Layer 2 of a small transformer language model trained on English Wikipedia (12 layers, counted from 0, width 128). Numbers have three digits each and are written without spaces.
A neuron adds its activation times its output weights to the MLP's output. To switch it off is to set its activation to zero at one token and run the rest of the model.

Output weights of the MLP neurons that the questions are about. A number n stands for (n - 500) times 0.00039.
n7: 542464384317336488587555603683353310529596418660657324278172385577621585457549469410567469268422496587487594500364454554384590441658642416766418529492663307203824437423741581243438664388446745525416639389261598466613399701411345453469609544525803608395567340209416500662674479354844472440606534553515392360835474754432348562577446414761352487459432367484540461726579373457380546608443
n32: 759602508439416335476381368557397330461396535779717362589527475781313492650442716511574459484546622521471293697669597478380420810637557262587492597626587559370389410474299684378714405452558586393519444616412690719588417344583604395515516558346481451361503407286480630496500445618520345500252508233458562358463464352425465637459279576554463571677641547537330690615252272520562671500568
n66: 367430375818518661452459566507648455534451381466451725446300441608617500598512255511579607583915575583520581541651413384481411359545327420529524305589430443587459740324446341527359564508242476694511356580469787497418706610523619436596437484431548547476453586612510444467694301490650636418352286356599425620252496440400592539682563414452518401578269383226581387557676703418496428442573
n133: 462385496374480472509521418642504638563357629156703391240285442617447435203755575396432742637611579208703345406256597441513578530578397369500478676438383678387624347614538314279658318470575721566468621599603734613542500648410271353377606415470712598769485316478515566271468350372187447391473435541546613819763773294444449574603449578567488666329552644663308622472504393561567517565471
n134: 439410353610399328234417459621332575464549698572450321721335714381383451645424591715646612413591608487583284535588533640674540421626503615389526393584510522507669439427594392478296319500316274380610739713390727497468641733308688415487515629348490704556494485553503402396452529635431361515513341486571732490428566332610573593534667286477497428436510390503431480480480471363481525521413
n135: 402479696155641638528361491330522491641923452268780406668561366422466749284397321617660625579721560307723252504701504422302477331586418442628509421374652442471509166282347686759583558318496588282360483660667595330516643478428513440371754519702282374486367698537380591453483504496716302729685632301492456632495532474572370311485265322514475768675475339517723620353500545440458513428521
n148: 380482519573279479667479758394443583211686493463263552407472533433427609496608401482631549447550545592371493528654500432403719179688528398577357568582614584604564292289346426449404507735582306357563618577496542591480321674423514345701625488360525426732478677665541436387497489407367511639451298706585500622550530420286258601548449575508434526564303496428683673555555533508400457531426
n171: 399702442433455504450421463460492662393386583556616316397582607489473504417373459508326295697253413511538712422587485433357471468559558624512537456453563644644508749523334758480590732459484261528320424457349504532609548452435431513297237466585890461299397542606353343620382792412687438475551401687565329343614397639590633815381414364169657698488324636538357534436740492723355516718628
n176: 623475595488730574518641270340568491496685668549495668296504761536407763282625623620612308574526313448404420487607694333331455813536300465331314470174459307290509557568651556434263648631439684578429300705737487488353800592354788525401688198615741422436558227347580414508587815403447683305456595359607261627431558435616460536439496527644366571522253712459436377400592482400561247341534
n181: 625480526522597449530226615424468611554496635475558703543354595696823492324496422406398556387386284564834411407312412685299585729611379641384745681362473621427524813520685500508333496654635704626508397615386431526462538537567682216407561781613616341383368418426420739496469517416243448556673466310556475101671500533551412358293330645614449387488516464348392360531374554388443368670452
n183: 816609323693415520514482385484500428449650432695574550488420567488861696549683261470643284681508473590532395177551500520026332478687517729313656286479572470345339374725526468509441383602577699373612426596650429696461509474448479408318581495422454581414500442436685403324561269361316303709610416572574577476273429509715204484462640398537607635262414690524884492398475544580477620735291
n229: 585771524547579817560367535423500262679496703577656507358440338496430422460464561500301604300549269674632387705337489429439375473553585496415294546470868504355489400578264442469609600657587648327357624390410303654545388293558427504597803504222592524516334464456470537600671670367484337591615567451414553600351371481593519557463546370565471419485803445561430554558496620397699336467444
n233: 438354512476612533634519548532477542358468451278438563592561543604455590628402602508309492585417536690585500560570686687473536691432665690683620396367851399586409422347390450403337406496332245530489721582468455624559492345336426765616237648402395445492353580765558610417595355280586586752451699557314365305345496627335653586314403639459563235500511470475537406610213512480463627589399
n239: 423504344581279745575414570558363452588603748625461346416520290489427430654784504472633655542375517183131480605406219288183639432456570448554359663574452661533288544275585556500366395504488651339565611436447484586746565464605332419523688398541396525705535571610423476333287573677752259479576566817337452575572389687663387389465489640555412512401473654470562522572428670425526528611496
n252: 447474477579504550397519465558238463421524485386363442489319621566377347766340748633557508591482500613386412680374141718493504451514537591500500597552542500462578564383550743386493472438411587456496439468650658577278561357435809758373394224561613537563557664655487378482385561687757427430469391404445586416584369399611557486582398244532576268634655396454661532300238569434456631759540
n254: 350649317681470405754570529518528664311537631488409368239555255646376578693534394635626420665362328581547570276390519729556496577634351666652538885559556545515611634582406287260266485575468686667341365504517689511412606330304539545420238530451492529521418580496528512641569340481594622391544288638405323515453247669303361620514184529543396341592604496504453560669323737383694629473480

Each question names a token from some text and the token that comes next. It shows the activations a of the neurons there, in the order above. A number n stands for (n - 500) times 0.0025.

Then comes g, the gradient of the next token's log-probability with respect to the MLP's output, scaled to length 1. A neuron's effect is roughly proportional to its activation times (output weights . g). A number n stands for (n - 500) times 0.00082.

"am", then "ill"
a: 435485472432433435513438452458441433458433434434
g: 425428454253452609449416578329388331482417718695442651708633445606502626412511356525607576468573404338709397400541512539272633572486424341653200488583538490447462487445636496593389529591480454411447443684492695446550469595496621504383360599733691467602235458556504662567543408474478601471376340473482559507503583611433423308536522537561701520515436603636476411590568458523426316395437
Which neuron, switched off, lowers the next token's probability most? n252

"s", then " "
a: 438513478474432434512437455516433441436432440434
g: 534599473364591647850481644613573476529707490650480615417281523592383382488672464504607653470407478508507541572459457393485501467310438448441534320466487489581478590591296618383514527446734451525448589557463514417436416570450531353621524673530662463551639359453352475474698466348602335398339463284594456315545347231422628460378452652491478522405659506437394725533395479484524672630536
Which neuron, switched off, lowers the next token's probability most? n134

"n", then "ak"
a: 433437553447432470570434434452450437432434432638
g: 507594538463582534668594435440421376395344604623558707548395599435465458504530317535355392620486394439622340509498434523731566653641287405578456388553610496471579656639523358508480571513420396428405403547471506473458441256502577605564290487375437457400448400651408405483568395438682504473479558559582513633422455620539265503525439381448664402557585755549229264698742521449591567659658
Which neuron, switched off, lowers the next token's probability most? n254

"==", then "=="
a: 445529432432435443432537450433432435892453434433
g: 374490373521517501516694427579516444564449585516349480660507307540521452588638318476523554564718561618567613564469643587450455520606526604381390446529444646485569449572274454552452495720430436461633408281162570409329504363647423484451602389215633436424464369647472534419385335528343660366433512631601605510457516698470566604513321728571387498751491433519428373582426593445573584502563
Which neuron, switched off, lowers the next token's probability most? n233

"ud", then "ad"
a: 505477432433435436539455438535432435442432432433
g: 387512403265213733468542500455400600485371597558623481504617547555446507575595536472606615625558697462563363340660445495392499512550404615748632507416373385352542550358483390522550639632516420620636329492659395406504335490444370520479416519596678488662534658353328692494586518551529476338467447557467566464541469430429285553481696211429460494386504619612439450589320529753457456454531
Which neuron, switched off, lowers the next token's probability most? n229

" Mar", then "ch"
a: 444490613435432433472489432436436443434439432436
g: 413690629657675552540449503238464548373686397339428642276470598449503396444544342503608594602365403404523461563454560635417516485620315571419398310541766514389542462492664449597618507503453555451551261530435673458604526504480308496486376362443499475363295563325534506441463457484587602425447528558491520534611649479584426625660321580592501492616343324507667615288531669482562610740466
Which two neurons, each switched off alone, lower its probability most, in order? n66, n134

" M", then "art"
a: 432534489433439444445446438433449438447433434602
g: 508339814474320424383449466557457373663517537560321629470569489529499552486433476484538514446513517731591682343491551465672570592470401441564529508449406562635497471593360350530420392456482507685406449528464450453422566495704439526695639387529403534483581366432438503407672546464430684596287328281456509314481537590240555534557567468454336785561640530719634415385694455524575495255445
Which neuron, switched off, lowers the next token's probability most? n239

" (", then "d"
a: 437518443439435434462438432436444435465434432441
g: 673491538262332508476662514601549378649583460356539612711658466517502498474361580496591631428362515632423590484658416555386510402479360521471592595428537390617501591460488550570342340473554525660506529523587481539488472552624306370793414565439352509439501415570655547451583370417401620506403455517618379399533408403472441324558761598455260580355765454709590511335602331560564382331347
Which two neurons, each switched off alone, lower its probability most, in order? n171, n252

"o", then "h"
a: 442445481487435455575441450435437435436455437432
g: 437532657499549554467458524607282440476523513484395563541564371520397479451692425424652676638496620388581392518751419503473605581511424531420373356403509555508560510717436373565604473481656537548755548377383478328505308594522451564724308414518369423356528410676432455393615504473473565560448327639687621325479353643532708363589492427270567523332471589595639477437496488226615532596337
Which neuron, switched off, raises the next token's probability most? n183

" the", then "n"
a: 433522466434449447457432452444442462454468443441
g: 642545620339239568541419587523644435528419569471614466501300637312565435451474622577418602404720460437285515476595553632605399269431614362474518731515580528533549471498603496493272526610756548526318575397542607483520568508627325466446575637500337463436439555519579505558416614534499502683548554386479530480673464507526583352433404414341320572215737387615484466335516563692405455422362
Which neuron, switched off, raises the next token's probability most? n135

"|", then " A"
a: 452747432441461432464432466438433451578440432480
g: 465618344444339484465432639393522660495517628439461413442583526394455580581676521496549464561240471415467465395650427768558422446538618501550277373357671418399602586543730422458348554480622572505381473715487545658488425507351373604406637528296377545386468361531534599539557306340612507407482581590430570389495438450661645394467446516662474566344592415495561575515389255510746723683558
Which neuron, switched off, lowers the next token's probability most? n66

"a", then "x"
a: 432498438445434440519437436432432434464433442453
g: 426699576441276469439397539480474576340508481516480315543565438531468469522461703604580611550440648515522587531618514653370458316452323565452793698473412372568470531514398581573524537628588563488485292477590518464566570560357473493610400363685502381597341578249592489640408546386498358513549462541451365365654470326713586460613562481332475450364619300337574438468610507625669267488749
Which neuron, switched off, raises the next token's probability most? n171

" S", then "al"
a: 441585436433433434462432432438433434435432432433
g: 532513538446331487395393544558380399580515532526441549313662555651755517578471431525475503430297521516522703568508531459471470665621584657658456362439509391680629500517441489389319518413541402853577457546516520522452629626566462692639342438464386691488431306442432539530488521493367497504441530324423468381500516671375571401584658371468417648632603509714442414372451465543629228311255
Which neuron, switched off, lowers the next token's probability most? n135

"ia", then " |"
a: 439459434437453432543459436447435438449448439443
g: 388676475706610626458534555576592538493500448530410569408519641463400526574574459641487653488540642602555487434394415502617605321407648737236371253569652649491579486662213520467533489697506350382502452279550323412555347554550433451358560502531394395508372410458561386714567276567630510451453450457409575505271481721397530583596495325487659414543528458481621611455415636573522399431428
Which neuron, switched off, raises the next token's probability most? n229

" s", then "id"
a: 436483454466432435546466447432437434468436432437
g: 540405240445674549692470486478514400319517391644707594473579529531579440390465418520502393432423461473316372538397512628386557270726478433574459485473478538378526525298776555534584493383601561667511543489607700620231427472615341634461397526316637575417453455436610610609486366438316487300655540313443399593573527494632565540544463401474594607551395735337479635491507549604385526634552
Which neuron, switched off, lowers the next token's probability most? n134

"og", then "et"
a: 433457478448439432599432433439488455456432446443
g: 407518308421633662629523531458619435456369482533484514546326439369502519464719548580640424524631372398537398507622522494461551624528437512633403507528568475473465356527562408384567571410546605229648475556550554495462447385468523540279537437483605393641426578759621721551414400515356376396617438418716703513575425467508398591628465272567595388447296647267355464656304626448327583714596
Which two neurons, each switched off alone, lower its probability most, in order? n148, n171

"ent", then "or"
a: 448435445435434432612433440503435432440433440439
g: 393580548352183252355657390509528498538540500656713428419580534461561543541331473715445387555590469539471545535692698471536463639521511614564578577530697433535413427430480466478589597538500340290511747398641495529318339546398558537379520513436632446547410479554627313456196494277247447562674583596666625587501566449500595496434507498611419295465379446485570624522550543531438519378466
Which neuron, switched off, lowers the next token's probability most? n148

"1", then "7"
a: 439450433433462434450453437432432434451440663434
g: 281569615367721463736538362369589511475535349529630623633504511467250326409496489460486493678618567572585445486471409381599473495355429435550491491409506470434397557425502399477601470449441528567372456556661592514635369459349575409604402553448605268696641345543303729666567499617401493453177479441455390538407458440401667744495725447463592788532492583562610429470526464498436530540492
Which neuron, switched off, raises the next token's probability most? n252

"2", then "2"
a: 441432449434449438481436433438439432523435614469
g: 428340551401637512588668461439374518588411647561510487525508483458355426407397480485502521568468330426683445528565524652550424525508604515682390436635515542573652450672475427481585387423494357624709431316369589416586356358281555643609235684561461677597546383762458611433494551685458402546330343312556409652395518520444579305364409655569506425631326628498575331466616370656478554555477
Which neuron, switched off, lowers the next token's probability most? n183

"ad", then " on"
a: 436439433442442434588460470434432432457432445438
g: 581346543603533505547515599547477459682447401611538582592417556362450513539422618404388627566324669664511438628306420436480443495342446604545534450486349726532395752655177461404436650508445515513531339438377668436503585520433448319717493518483420513396728572600673380607411495384411498551426322394460447476623457571459481403315577706479423601807574461625528451607555465274535497391455
Which neuron, switched off, lowers the next token's probability most? n135

" F", then "ran"
a: 436486434433448437460435437446434440436445432439
g: 362372543370396560525679449318461455689402502357461717615666438652538619598491678453439572441547498378547409717464554519571397791399445352609406406473444530517597518543348549531195379443443448640438560603568446562698566391544593500508687430491495534545741616560489369604470401574546408634414632590354630478581384466157464548435510411472455512518630314654462415371470377508447513316516
Which neuron, switched off, lowers the next token's probability most? n183

" ", then "Z"
a: 432539447432452432469434433433434434437439483434
g: 540501744368372426497620319553529415672298297429503699613617392437518642430494536536571505310646544403396474479441614464552407701473642543496405439567255616548432575793571457516427410445379307525580388582661539606482724231566612526662618524590544464404542430493507292560606515391483516638376483562610449690398391487364484683417426396378430408408608506563456554467709476417394523466420
Which neuron, switched off, lowers the next token's probability most? n7

"el", then "ed"
a: 500460485437432432536510432432464437461435434468
g: 571420533502490342466812631747542533530350315290646381538565446357254326505473440573385429536576389385662596570482471547460510638416651452430318592473494305470546479470523385377379535488644750524507674577552465266480400389585520394575520394433580476478433637786487532647301346465562520510560551688708579678455606662444452448619584404404361487568500452510399534517501584502414532395495
Which neuron, switched off, raises the next token's probability most? n133

"===", then "\n"
a: 437553433433437470432432434444436432796589441434
g: 644300431556852660544632464459460623268512600537560490468549650445497272400669465534464489554564355474364470647500284630551455407538379501521424511481568522513463416263450466444561483532467564701420464421518578258579471647375618456471394509410902596489459633260533574616438475672508384275491555588528452620423353581628641489607564452445335495554398519353565478493542487364545547450536
Which neuron, switched off, raises the next token's probability most? n233

" G", then "e"
a: 433508433435434435451440450439432433432432434437
g: 425558448501579569496487377733326407591714500515667565485591274411582359653478428460539552700394489426533632460603430338461514443381456510501622444556457322540640628649364589526571463369490583519770594527364577382550618390533551494850408456521463561389544349448417509714351525452493491589468309415530225472530493476513481212622434583481636449379443638603531433546599271417611384578482
Which neuron, switched off, lowers the next token's probability most? n148

"x", then "p"
a: 508475432433436437518440442516432439437434434552
g: 405418485413524518500334419504658573556261522372397493658378518547444392647530513470555395594365413589609429651530630467424525545675592617465611503475442353446522439302820476429450630558610725566475459446507387480444399627591477307556541587414299427484411453655288571397420411680582488506492543433425461707526532420556608698713398624694334443191370529477384438704442580498588611482455
Which neuron, switched off, lowers the next token's probability most? n171

"l", then "t"
a: 456442509466432465532966444433434433433432448461
g: 432418529502509512379737434739482469613526587504507469538263448450499514541426423432549496609333262640542392582498515462465681338528571494627668330603463511470437532291493398435367235468503628580666537563488574478539290491679425548443481411574447427653529624459475617593524365597558363571431373477548653683384450257228546517241560550688472534556456401738448444526427577658470558652634
Which neuron, switched off, lowers the next token's probability most? n176

"1", then "5"
a: 439443434434447434487446432437438433453444575434
g: 508516569592285382557501598718528463503538279502499463430563503512605516539416616470560598542586568492456613395486541375471409370334567684461577550380469495730474501342438544432710370640765522628437560626530427475349519594590318627647516532401327550423457407418466533360377542513426544276523537521434296306655555592432490345551641565435495692483676274544717613275535468683479390504284
Which neuron, switched off, lowers the next token's probability most? n176

"ig", then "ent"
a: 453468432447434448535432444448435435445432442438
g: 644437535458315352312662561703479341627571413434483509265522590450571382474316502548383451502591655544485555471467490345483333432318530449627502434608393500518509444365393406546482515475441583484478794492465380558556819752533569369660542553586528536459496430514536302458545516502335525626488547585602547359342523548391490420458693619468541593477769623603540540495547425496754335321280
Which neuron, switched off, lowers the next token's probability most? n254

" ", then "1"
a: 432526438432446433512432435436432433437440488434
g: 595506585337450415509472340555413336436590481493483535395725466353452532415464562448592681422470593632315516438652430507641405642411603547483788634547451588623429413634417682541263463540633327570517312559695526436562696618531499349697429512702479434613503472378184388411383513440403650773530536574535441428657473580377591455405404393387395493469494497602464416440590341518422562422571
Which neuron, switched off, lowers the next token's probability most? n229

" be", then "g"
a: 433445432438433432533437441450455432432432439439
g: 521240456457630726642472563573267621487492558453496448744358625584527614542448387347745465456552552459474515543401528658478801566650308360296593389569545539423436429560454407614632495588538528516573462396493351410490325492466463490444659448410569561611515570328616458617572508659441496501402573316500414338399541335536492550488433573554317344479205456572429600796523601500452454488607
Which neuron, switched off, lowers the next token's probability most? n171

" A", then "z"
a: 439465456434432433458436449444432443500433433445
g: 381718209364533624460342555396481599368583433395562630523374524414381483522496411520491434465504667430577345484474623469193484507426478414358465456435430566308511555597593534477533641571584457531594672489743571434674291481576581649331509579407629579550276696515699466608582600426474500366648497714587410587460366459624530747542421349366639532496461337382457427504478613496339552572511
Which neuron, switched off, raises the next token's probability most? n171

" |", then " G"
a: 443726439432484432432433435433451432435442483432
g: 422700331405550420489467633377471271447411530432508675431429410351604537394548475397451657455396537537635587390440550561665345408472596549644613299434518548550678621731571483603589648307404247555413458646572451531407568416503580533549508481468361400437507333459487570442456443218461537548566423630534473607534565711644417621472604493229416556425746589589637528351544558603598552384271
Which neuron, switched off, lowers the next token's probability most? n239

"1", then "0"
a: 445453436432448437488449433434439432464436582434
g: 379477475675341482619346611637555566526530522514580495472530629734733657604544422467502467599494666501476496422277582648590470477513482592497555717536437254377426672593367580558498393310493520462492619694267478501504423529462281491427630474393504603439518420639587480404431599473516621579239558389319347202621615609562586351457342508490504614457485346514334585323577563514352458570512
Which neuron, switched off, raises the next token's probability most? n181

"N", then "L"
a: 432495460432432436434434434437436449455433442832
g: 432397348429816463746511482585443475516330479462536502578346498395590457588503388413419492523772513332352411445565479459535592406611354502555312528474498514481352296593566486586545372567601390383422594543587475505518336364273615578307377394695659439498364611652493539580329679504421385464712585535755632768488497494535456465508406457453551449548394632498619465567628544408521410695559
Which neuron, switched off, raises the next token's probability most? n254

"ig", then "u"
a: 459450433433433438513432437440438434444433446436
g: 522547646466533691359579499283497512508552441476512664386502551370571583355664663490654487479371607376616464271519493484643269504581707637592515465513509541669438729447508565578587504553352531434318498345327526468540436454625381728342436448576625376685315504473510399416420425505524424660539384539622563424525600569652372445416716557404442319428617343552410456642352343558630494275485
Which neuron, switched off, raises the next token's probability most? n171

"?", then "\""
a: 432434433432433457437440458436456434432436434438
g: 543560538404812519541465294416415524441449489513683389624512506494559552359536468534409454404644316414394552439386617375457639393588352551465551463600543387516490359344727469410637550511504388520472496274659591368499464459435497464275327521703660553418618601720542510605263598498479403433669522501684526709472586652532392532517460449521473322475352575446482385641501666364325670516715
Which neuron, switched off, raises the next token's probability most? n171

"es", then "o"
a: 437472478520436434487433432432432437466432432433
g: 344525443535612541412281507449534510474368559503591420526471396449531623514702403489488358637741502384454374455580484567444502663556403428570520521529583430280414485519636440511618651545557528291287620311522409511581395409385722631292449589687597582632257599545491627528358511564593453496559643652541578648422436581683544444427510442527544430403354654418415368665296381413282405681659
Which neuron, switched off, raises the next token's probability most? n239

" d", then "el"
a: 432435447434432432540444432442434444522432432437
g: 421611517562429506457519440585596489341626441381290608497538525432582542558612473590665596542500607574691418441564656340476615471529417736543562310489518511314274398619497365483312592431686549611633428478700406563612485667531514527590486519515438550436493494531742594361553450497421435366567505610680487470360378458574710512697547366447241551240489532432342530497196523349364421431411
Which neuron, switched off, raises the next token's probability most? n183

".", then " In"
a: 433478433432438435452435432435441432448436435433
g: 600564465228415482400630483460433496463588403400615596551573439569293463390326561601482601460613316552663532510678612366512602511348640647441447379507482318337531520245701331384625433559506633592609462576554498567502645559332468726412596337769422600618429562651601596508339544520365556516543646613653333434401496397426667447607321467618483337375513394526487534434467476493522402584359
Which neuron, switched off, raises the next token's probability most? n176